Layer 7 of a small transformer language model trained on English Wikipedia (12 layers, counted from 0, width 96). Numbers have three digits each and are written without spaces.
A neuron's activation on a vector x is GELU(weights . x + bias), where the dot is the dot product.

Input weights of the MLP neurons that the questions are about. A number n stands for (n - 500) times 0.0014.
n6 (bias -0.312): 592349405547473600257599473447380234638500344438682467593586398337433573322300414388393559454627414653649162446658654437341533445664404451158824751487464683593496472319434693632545483543504536565635582461391500516360707554578429569464715496508443563642781412500396312724496659425561445461
n21 (bias -0.180): 284504479416512512789658365609500373435365446379563417611719496748450685603579525652618416397205280492562451545412574683404543421496347421343575313367645432389633595475457524586472783337719462370556712429524299466438580451355544812302411558252670320453656683538489476421821582593218696373
n36 (bias -0.175): 461508634443487526450847565345587622426315447396536318596288451424272445623673637408357316412758664657533232271170550416474588562454471530491605225807745662369630422535479357338479825549383554772703433646427500722390700405420538496442721509617305598372348365643638574722351570617208609531
n42 (bias -0.216): 651494459581476623609720580420494534513521579452524597423473326519510458534394483598560434396463435570450441493685458186329626714536346510374578544552622469318357404315452623726615545229620476537806401404520443636524644377529454636286535398555530517384613313524542380462345318538514404426
n62 (bias -0.189): 337553537667456456523682345512331508381562369534292428875464537523663446640427403664575258380496225579628356612345337391422646770479378585526427557576634545376533357655473377472480592435709645579500670346683929554411337239439492476443657460475299423667743623390486508455620296484576698548
n64 (bias -0.037): 513435239347532449522333564529576717407503479460493586493575658537744263614309467711487327390445490494604383552389358454506481363359407597576600612413681477571593555516559565591624606401628319442678352362386452413451623519534513551463547470437631483666574397424535445336636474490264330506
n71 (bias -0.188): 532470459418548488378567587362428244452303541617537551341303297561329504400805633564639537576320318462436596584410530492300458524508294747402442447763489681508478407572546523805512549471547343729515439411523474256431741753477535607644562391258287834504800476410712682557544644594521347508
n73 (bias -0.052): 557497441574616310620378432514408587439247463432633377696649250462504322496350569580443693258460661469527476504605538317525396340336455455477462515367490690413426409698452528558550516463664403493685493515496469493606619403382507775515735709574650596421473335724234353474272660348481490605
n75 (bias -0.224): 321324374466553228324573712516276406443631531562529308444566604543349264455458732451484525664340405446452545446593543745624378558713355583255630600441565538549587647504473512599548594584804288447540504417472605343322540358312536528395246525790589533740500687563331784504253730542348410791
n96 (bias -0.184): 337656431235597554384604387546492387650409429277539567434432214657504337673334462479487703664538547346473215462631464334434544652834476569531342538828665561370516420655712254529599452599404774600402440381627612570627594521468337263254778538246687247421477467389579600555622593496522432210
n99 (bias -0.167): 236394524522211643349449505541522677384423718359357431651613244299348559589533425439694543593477425368315245809615837547651487636628286351242419599510665572579569711505429607584386698405459457449356542330482331534632668486420387528734794481074307600476581444348902297410407322557845438682
n106 (bias -0.114): 527421387386476344489582602329548524355504430582826563537504540587472541476452404634234484283579520638322711448619417596315515611496281851538595376311482504350610367760545587899245291214660578364496632412458349557480573555307630406374353480561473597376749445404443512512599631536554583500
n115 (bias -0.158): 760327690353460673515469457637366745476667251481443357281312343473500396587532352662708407702690288493776379580662549428419606520345266645458584645522648431468647500389312333436446546536488529414492757231686424504516392567629396453390619665459473621533466681669550665576627603362278432401
n118 (bias -0.280): 574559340420352688453492430512395405291415288656538693552542504235697427566780729640283487471973504279425613467146641379387543732504449508267421408459346530500481470426625441541706416471508304760396496387572658423446456467606688679369415517432642550375478598513419231650455678403639413434
n121 (bias -0.148): 504517640336420443420478540373483407504336342382369707412424613313152491518527608704355477367575348604585568482338521473912606674622610560571760644362806263318557607438626483775483316681469381417556608626660259417634659403411534496286386725027644419277635716613393531496633536445266665562
n135 (bias -0.157): 670655683251465373633454326419449349631452598533365686646555437336452463422429453399195313481193669658479491551571574563591541598516556541707560504387678516628446414481481634710584345500612641527417295433530264444633598461318636458736436606316542575345741705508594230607746551344389452399
n136 (bias -0.145): 658411429383227407364440419512546707605492374415409755759484326715280355708756414284387613378882446462504584537579570545480660508754461705175563645582534236728417350565686484561512511409355597625484492500587513715479619379484666452350231426513335317342460496454555573289537414563414484500
n175 (bias -0.141): 220280571579566546350695511344511331454468272394760455556391351444638488500355469581584662608508356485558567376293489598474452690378540552652444285375374730565739403558430696546606285508565564569798547480534479592671448340360657481559619383516633614460550531127507305492535504595386537257
n179 (bias -0.262): 453511476353647429511598524754328547480447467568431774488488609660524479448150212552520374635338243560585643544696477580353470712487345638580275572535674255520449608374481443234333409520696529457550817227419605598496546571511392328646570392459516411376577811516408449697631405557399640453
n182 (bias -0.110): 507326641472411603440187474592465656630443483454348615414549716554477297478610357299389439653612689304472313676508599455555743691516308478552400697766479569571431327719500514425387510489570593485615613632464341619639634459646496312714669549427434409590435474443256544424601646320567457310
n201 (bias -0.179): 335316493401656555671325545742389452503578678464620540529542518570539352431465500469370447611393626523659447371493602374456384416394312497489573591434597464486497598438342556659239592482562292664607507595628478364336473524510651746528404328518544419851489349479621360482493719372562388393
n206 (bias -0.307): 275290489410473340244537366314738328425478792444258626466500555490154190559538951355399533559731299748581212667552459702626603505449274380655433484865570528720530075414306154538669348418649155665495631500642678628511542292490375207588544942169500686551576495588514585489694559671324803871
n209 (bias -0.108): 639447573470383581475503494522497539555423531386560510480579414444480336585470408389629530321507701540566283552381463407376347280628491469639720563500433510624337442448516491487813762467600439693421652550564358466628643597469541407657487559554481324541560426397450584265379428731490525380
n213 (bias -0.064): 553527278383446459719357588422441657456542524411468547405383625678542599509423459384456681560311462470473510468470548258654515440573377558567582599493541497340459748447521576607432517394671451450467586427310530419659717600536488385519416551700457516352329491705554382487538655477463389660
n241 (bias -0.236): 479658590336525475375391507510657320584613357285446636592443658527533685237500557323556544433500396473485419504633564601614520521489351640443278464689625369443372694514503653606389553666465368402664339489410541768664462479473476412424394672304507377311485475536494297345337354471758564627
n248 (bias -0.086): 581440398384456431419628599580382257577530431699462433523396403344466654552620437227526526596717526493472580592421433627522560812473451557418699687668363553478425368474504394637619370831613344460429392100665390321388446624458421511451416489458689553531404548579470526481707256477418634360
n274 (bias -0.148): 408556389234638516500461493565571658464490534319446672376517316484554393368313547652415557470355527422525417474383359623394740430354484459300544714456497473589509375359318516678465576436441558757478797480548616425510494402557574458520568480588552591686360722426521451330530632551476544579
n310 (bias -0.295): 357478614496663578372560486486583231094567500562552475432889505567344413593542678361325505690746256496550510649984398731250576350584309599292424429629405443263251774616275674477418471372573365601617514288613282534463586413282550463443342222500610315587672569736633394693430495462181709505
n319 (bias -0.112): 657765542600687368334516376578805629545436445622530664565538648508301452162487613471405491425604731445473564425442571647451229697399433468145672399653500423500608469430607384512398357661574517648327614593455438328647472603142500570223775572300652470548419446483653533791533633500544361284
n324 (bias -0.256): 521480418484535438540517458527444483431672631437585467547468450453429405580366718601441514608497489484429412756391656405336346518511497540489631772411364432476677445611487654490391574710407612366463355472623422338504842538276483717428561454346318294792538361635531465557535510665419700406
n342 (bias -0.285): 655275402603525565404400585510372294500557500367264495479338526727510726434347754264335490580741551438398236313570381490205650510553457670559718133987622635460523511650734669379495424515346204272461541301637436365485417321813227401340630760572684551773615785500613833418364450263059658676
n376 (bias -0.026): 540483589460609342469486352721524666647530568473489496515766607246397420558335632384633715471410533299197480478473414504599333391404510657635402599339412362464430256507369521529362500470661305482612397412412199522449584500538613443496661507552582622667547496249480697717576395567324573663

Each question shows a token from some text and the vector x that enters the MLP there. A number n stands for (n - 500) times 0.014.

" had": 579317636551596422870456626396378561517507584403500623452506468448528515434558667477673442399530409523502420412576518638486463535431309416526587436367616578465500627627440562510449417444336472555387576513546569530525441634424555438471515319505432501296471520441403501465547584549541541423
The three highest activations, in order: n106, n21, n201

"umbent": 615642615400532429665481514611398497517456472398542540559456536547703375402695571422600342420414400478658533426666425528692461434478529449523500482416400529544472562587533524535583410534274414481376494596407665619419466463663481494353433356522239510520528417621412416357578492580595547497
Which of these neurons fires most? n241

" M": 518403503484648509657591538531395639439569560375512535468595512483534604395477535424650487431465518475456485712577424605599440466362577338581481451442428474537337610380606559520501494534318533566446383606536575500486500424562553444493610135465419656497496451325312531430594645511594462445
The three highest activations, in order: n274, n376, n201

"ed": 575425748550473448782495549558521459328467568550514416420452531493543513471462572308625341494495623423492429439452445520487511452501445543459505538359500574631501706671499456587381410584267581657502520378490627564435531535452421501512522271447390636284485590504502629467637479457438509479
Which of these neurons fires most? n36

"0": 649516515596625562829449543506356470471402525365531579414454566495596524448497566436675354473522451647570560620642522552622471486510430393525521493342339595521263568548557399400389463551313663547520508536391496586431499367481486476375529330569413577446545478441362552461564509409506523599
The three highest activations, in order: n179, n73, n213

" as": 507451536487519416944540560457372592484477624469503526524497459592594458431520622473648347303650425573433506504536488482657441471516448467527557472434387628552383544523619471647389428525337521527502529560478515548440447455512556398462534226506487477439442478523343561491622552492439504411
The most active neuron and its activation: n106, at about 2.2

"2": 417353465402477675735340593492602519457537375407494671539591548574465539501544554474591254436434410634573555659595503570664516376471615311458448401422328545492516516448653439469495522479343585517627508647390595629356416526413453532350524380517485507552571397477377561514553591429525465471
The most active neuron and its activation: n21, at about 3

" become": 607432642555605409824518571490361611375505639438577425515367392507650482466617640510608403324517371511517530462586439577604454482500403517553603411408576588477403563550496419559486516491324460458486500561387555568524383500482621428362604252526471545406489506442420389554646508493539354547
Which of these neurons fires most? n106

"9": 601497432534622597605372517491387426529488548387512646467538465560594493529691630464713403391514468687576600614540443429620436446500421344682497410383427522585337576514548398431491568564442484495589343600503555515320475426451556573332500383383329609477429559317466366506683416519520573565
The most active neuron and its activation: n21, at about 1.3

" the": 587467550600607490937524546516312475474519605455565536484506458473535463495501682382638411346617436530597458525607555502594504509481431442432580451430478648502439565524548433591453429582298514518417455558414528521489494455536514387403538197490424544464534469451409565429540475486396469530
The three highest activations, in order: n42, n201, n36

" ": 506424563671510439598571552660413492532505490744568507477680404453531420547455459445580425465562382651530458525525541483616378402563503333493554483427215532496442542382554525475420596547267354555450537704487492606545407462516614449206574493421397588403374490487458631479660557487622451507
Which two neurons fire most, strongest first? n319, n6

"act": 473601645504664406671538558354379600391570400472576460466574472429659474521477690373520442355519361511552459504611486582623517529523412476601504647504254555620485505657493463414490395547386430610445522554491623436510385529620421339504577335446438587441429353572402500458674298546498455605
The most active neuron and its activation: n206, at about 3.1

" In": 552358604620510423807549506536411602482468609519551545547544471572557559417486686551635387239606574501490535587601483624608452550454487357447430390272441538464438548502489536593418631513283415573514447517482528486401279467537483380535514343543472596455451478430410644454622410472566460416
Which of these neurons fires most? n376

" to": 623371658561607339832499519510439569452495554479524549409438362424441514413461718457583434259513362480503590495504408599626435501561389414560612541322540477444535582586423480624465495572294554506380519502546513515603381442527572527486617331522490624384521575475382529523546491471506431509
Which of these neurons fires most? n121

"as": 479416542516406552597569565594485465590533443479452390590453483441548520474499631630493558335323616535527473578573545436628463451487543443550516496397502613526383468370631522546548350552242595568337466610421600482441464374711387317406670228497538515479347512545366650482550601636582544424
The most active neuron and its activation: n96, at about 2.4

" p": 521408459643633438635474461534320474439672590511488484373621542438494450477356640412550414502419481535381545530512534612570539510518539354452497525401449600545334627478609569429517582503147536624379490417420654534540542511511553431352557223505544522565485485507372665396656609567541429522
Which two neurons fire most, strongest first? n75, n274

" |": 591342592558538515835366414628336529485427467593553525390593457581632524489469607375707383523574525576433520518602468384578372470587600407597564425436331540480388587437622430637503355443423462582574442500493623625375508464481544491364457485472344577399479508405513489507611551469503407384
The three highest activations, in order: n201, n42, n118

"em": 373380583564551401882606558413535537376603481391592518449511499437582455421491554427658338447554369428556462426532556536705481519613521417575549535399420564414589468469549498372466495491378464445461556571458552530568525435667572442421544288516509581402460426526519441401681466613438394534
The three highest activations, in order: n175, n213, n21

" was": 559285663483544361825512585460363505565462621514539503419500449485545420426520657469701366418587526514532525424503380549602497553500367436441617348330549648448532552518478510540535383362325467529436593567392585564505359544489585508564507290560503506328503443524462472508652550588493449593
Which of these neurons fires most? n106

"iro": 516392500685423544605447438628473564662493516646433562386589449537531633518536685543652380441612548591501478395564385502590483358544556521465456532459492607481609526502582511436521293612230391567490551503519553496527489640534473267516497244566414317376515329348505471514577470360629389556
Which of these neurons fires most? n136

"ool": 464541522547494488485470531695417516421581669510460506582579571420656526396608612471568288504358547611446515601642607371702485425546561413436445490440423616580467630418536423418431380518284509528391553637446428603555437507709561309322614246383444557499446480454537559520544528415424431499
Which two neurons fire most, strongest first? n99, n182

"8": 445389411505567561708364503507464455464462495451504595435561510387524537542612627337636328555500456688527550621581474469628488507500582375565621425406378528455391528393652319317585488625358524481589484607359658571411508547441467565446454397543411447447489703386436565572706474366527373600
Which of these neurons fires most? n118

" eventually": 612287659574590517784552459484274497437402598435491528453532419503571537392545675570660394361520463614588543548580432469642391468510363503496516509270535473435432505594411538538506437436416453546466539517456629581569356610432569504519572304518524462324526561473320543445456576500511559556
The most active neuron and its activation: n73, at about 4.2

"na": 590478341582620591638556508645446586606531534571402480625546448512623508528467624440508374377482595619412516414476444556652517310486454450630574539486278534538487616541558473593666278693389449607363340465333493531387552646608435313493583255418462428409406429410442536449539534538537500500
Which of these neurons fires most? n248

"1": 451438476628594520665588589612521505598583422525597593500566482429568537425524646401511355378428443689622403476533583553678492436505364327604491470458317587557279536329554505426519562566265600520525403633392495531358500477577515456229553421547400546530518436463394420559604592513467499475
Which of these neurons fires most? n6

"istric": 660594637647576356628590547605535471416552556492507510487536492373690320499635556393588391523543358526432638360569520461509509582407487434483507721421527531413411515591584418406607537556281460443328441714445374485513553589548488317301533460592339627394462472376484592480529420426625450531
The most active neuron and its activation: n376, at about 1.4

" September": 680348634551588560618507509624323378439431606483497590516569656570656522446491685470589405428411588579483546414614537417614416506417409361611439393309484649541364657358565365557406434603425483500437396566474607613330423454512433487354511408535311517425577577474463590499608562485573507443
Which of these neurons fires most? n201

",": 408415499598569390858394581620474505515438643425522563573506526486578436502411619633590296359348618387571557427530354573559567520480457528526533394357499736561458590567488466597425491621343564596461499528329396488387485555532485513514535424460491399455402487622370519380437633504436428557
The three highest activations, in order: n73, n201, n64

"In": 520395564533492490825520527544360599432525598565568583533536434539531544436513651519672375243590548485525485574604486629675483511469554368495487394268469565463503569483510521605432583492281427555475465496399538468374317453560465400527547311557521549461413463502344609443666402446541492446
The three highest activations, in order: n21, n201, n73

" Con": 510339551613574518684502480584544519531605611483605565420468405576599473400502630489657496303426371553516478612595514606646439464402594309497493487426441576427416608449517524525519475597310508501364395526366517489467410454556482403471613177701515489498492571494368498370689591433532465452
Which of these neurons fires most? n274

" it": 610487536423610650711471594440293627467516669284512477624465574444578487471555661467584344485514452572510453570592485497661479438476420514561619461310639492555463594552512419323518472543402487473411456486353500546510382518542451522389667268414512497400366591442345583624633473475459426536
The most active neuron and its activation: n115, at about 3.3

" -": 478450609510606521836541588529377502583495629456578418429544423516607385404535619439650523410570402523462568568554391606630349469564457450573568447368380566508330516489535627577342515484265504508388404565343592559481405576536578451397568333544400607445445433511340554484518500583568403564
Which of these neurons fires most? n376

" Year": 542398502598496426564516484704425508535511596517653527490615569522625363447634574447613254413584358643478533584613573603597364463480486418489450379462381614494460693472597439468478474526309526531418445540307480678453503382605524365430576460540403506496429433447297578448635569547530317517
Which of these neurons fires most? n182

"ad": 470544627537446476540493587551469458422555508441524551596530529426605460469556618499606421470227558655529433500558614292591455488566621420479480531524419631553551601428604534325512388477263545555405539571371575605405449486691500423224542299365456651390479439464489605625649515420419537432
The three highest activations, in order: n96, n36, n6

"j": 546528529607456434571440641508335506535419583406482405489423401564365446577541610635528449378551465505564501444492270584563594644516565540450460440403495559507573626518331467534586249601295566376427583580515700409653460577591524486569513210507446537328406439384509482678495511555604462629
Which of these neurons fires most? n175

" is": 589414585595652433846520609405333569431497634515552511461441473458533460460486744462648447432516454527459474511524411624572431525482337481500625461358589618497407566595506397570456429462307475507501561538381505515527391483498623450508637261502476561337472525426363458427576535542539444514
The three highest activations, in order: n106, n73, n175

" P": 596437482628544536574410457603389536472600572415630425387526469544528429481472615442720440415368517471477559616569484725703512447432625446588476453428433523505386637411551518589524512579274528549301415424405655519493560445522512443362541188606572608478482500520267512402550571461531424480
The three highest activations, in order: n75, n274, n213

" used": 549438684512567435820473588437356521339486622446552463463528407605517471455603674447623339379596381510522524403590492563526506381431382500479550450403580551542404620642444471553438543512453465585375615563575611482483479551478516412363591215570361605381470408513415500526613469527524450550
Which of these neurons fires most? n310

"ress": 638556609728550504517329341589391385440546542504479530406412503312692520429547537420351320438358472513482464423520636624570560385495451426505512563394433612626404716559580361690494389609594521524445493632496617509360589507711494403437512388520410437303481475471491506522659555499520473541
The three highest activations, in order: n135, n6, n118

" such": 506409573406517453732533654498421604353488542437518551456535424541653617370488709557630349448710316477510471572594390471618456475396394535488522407365358579556438514603571447501403474543288469654468512439544479538480348518515536472447615287500411548506430534565384611508626527642429427569
Which of these neurons fires most? n115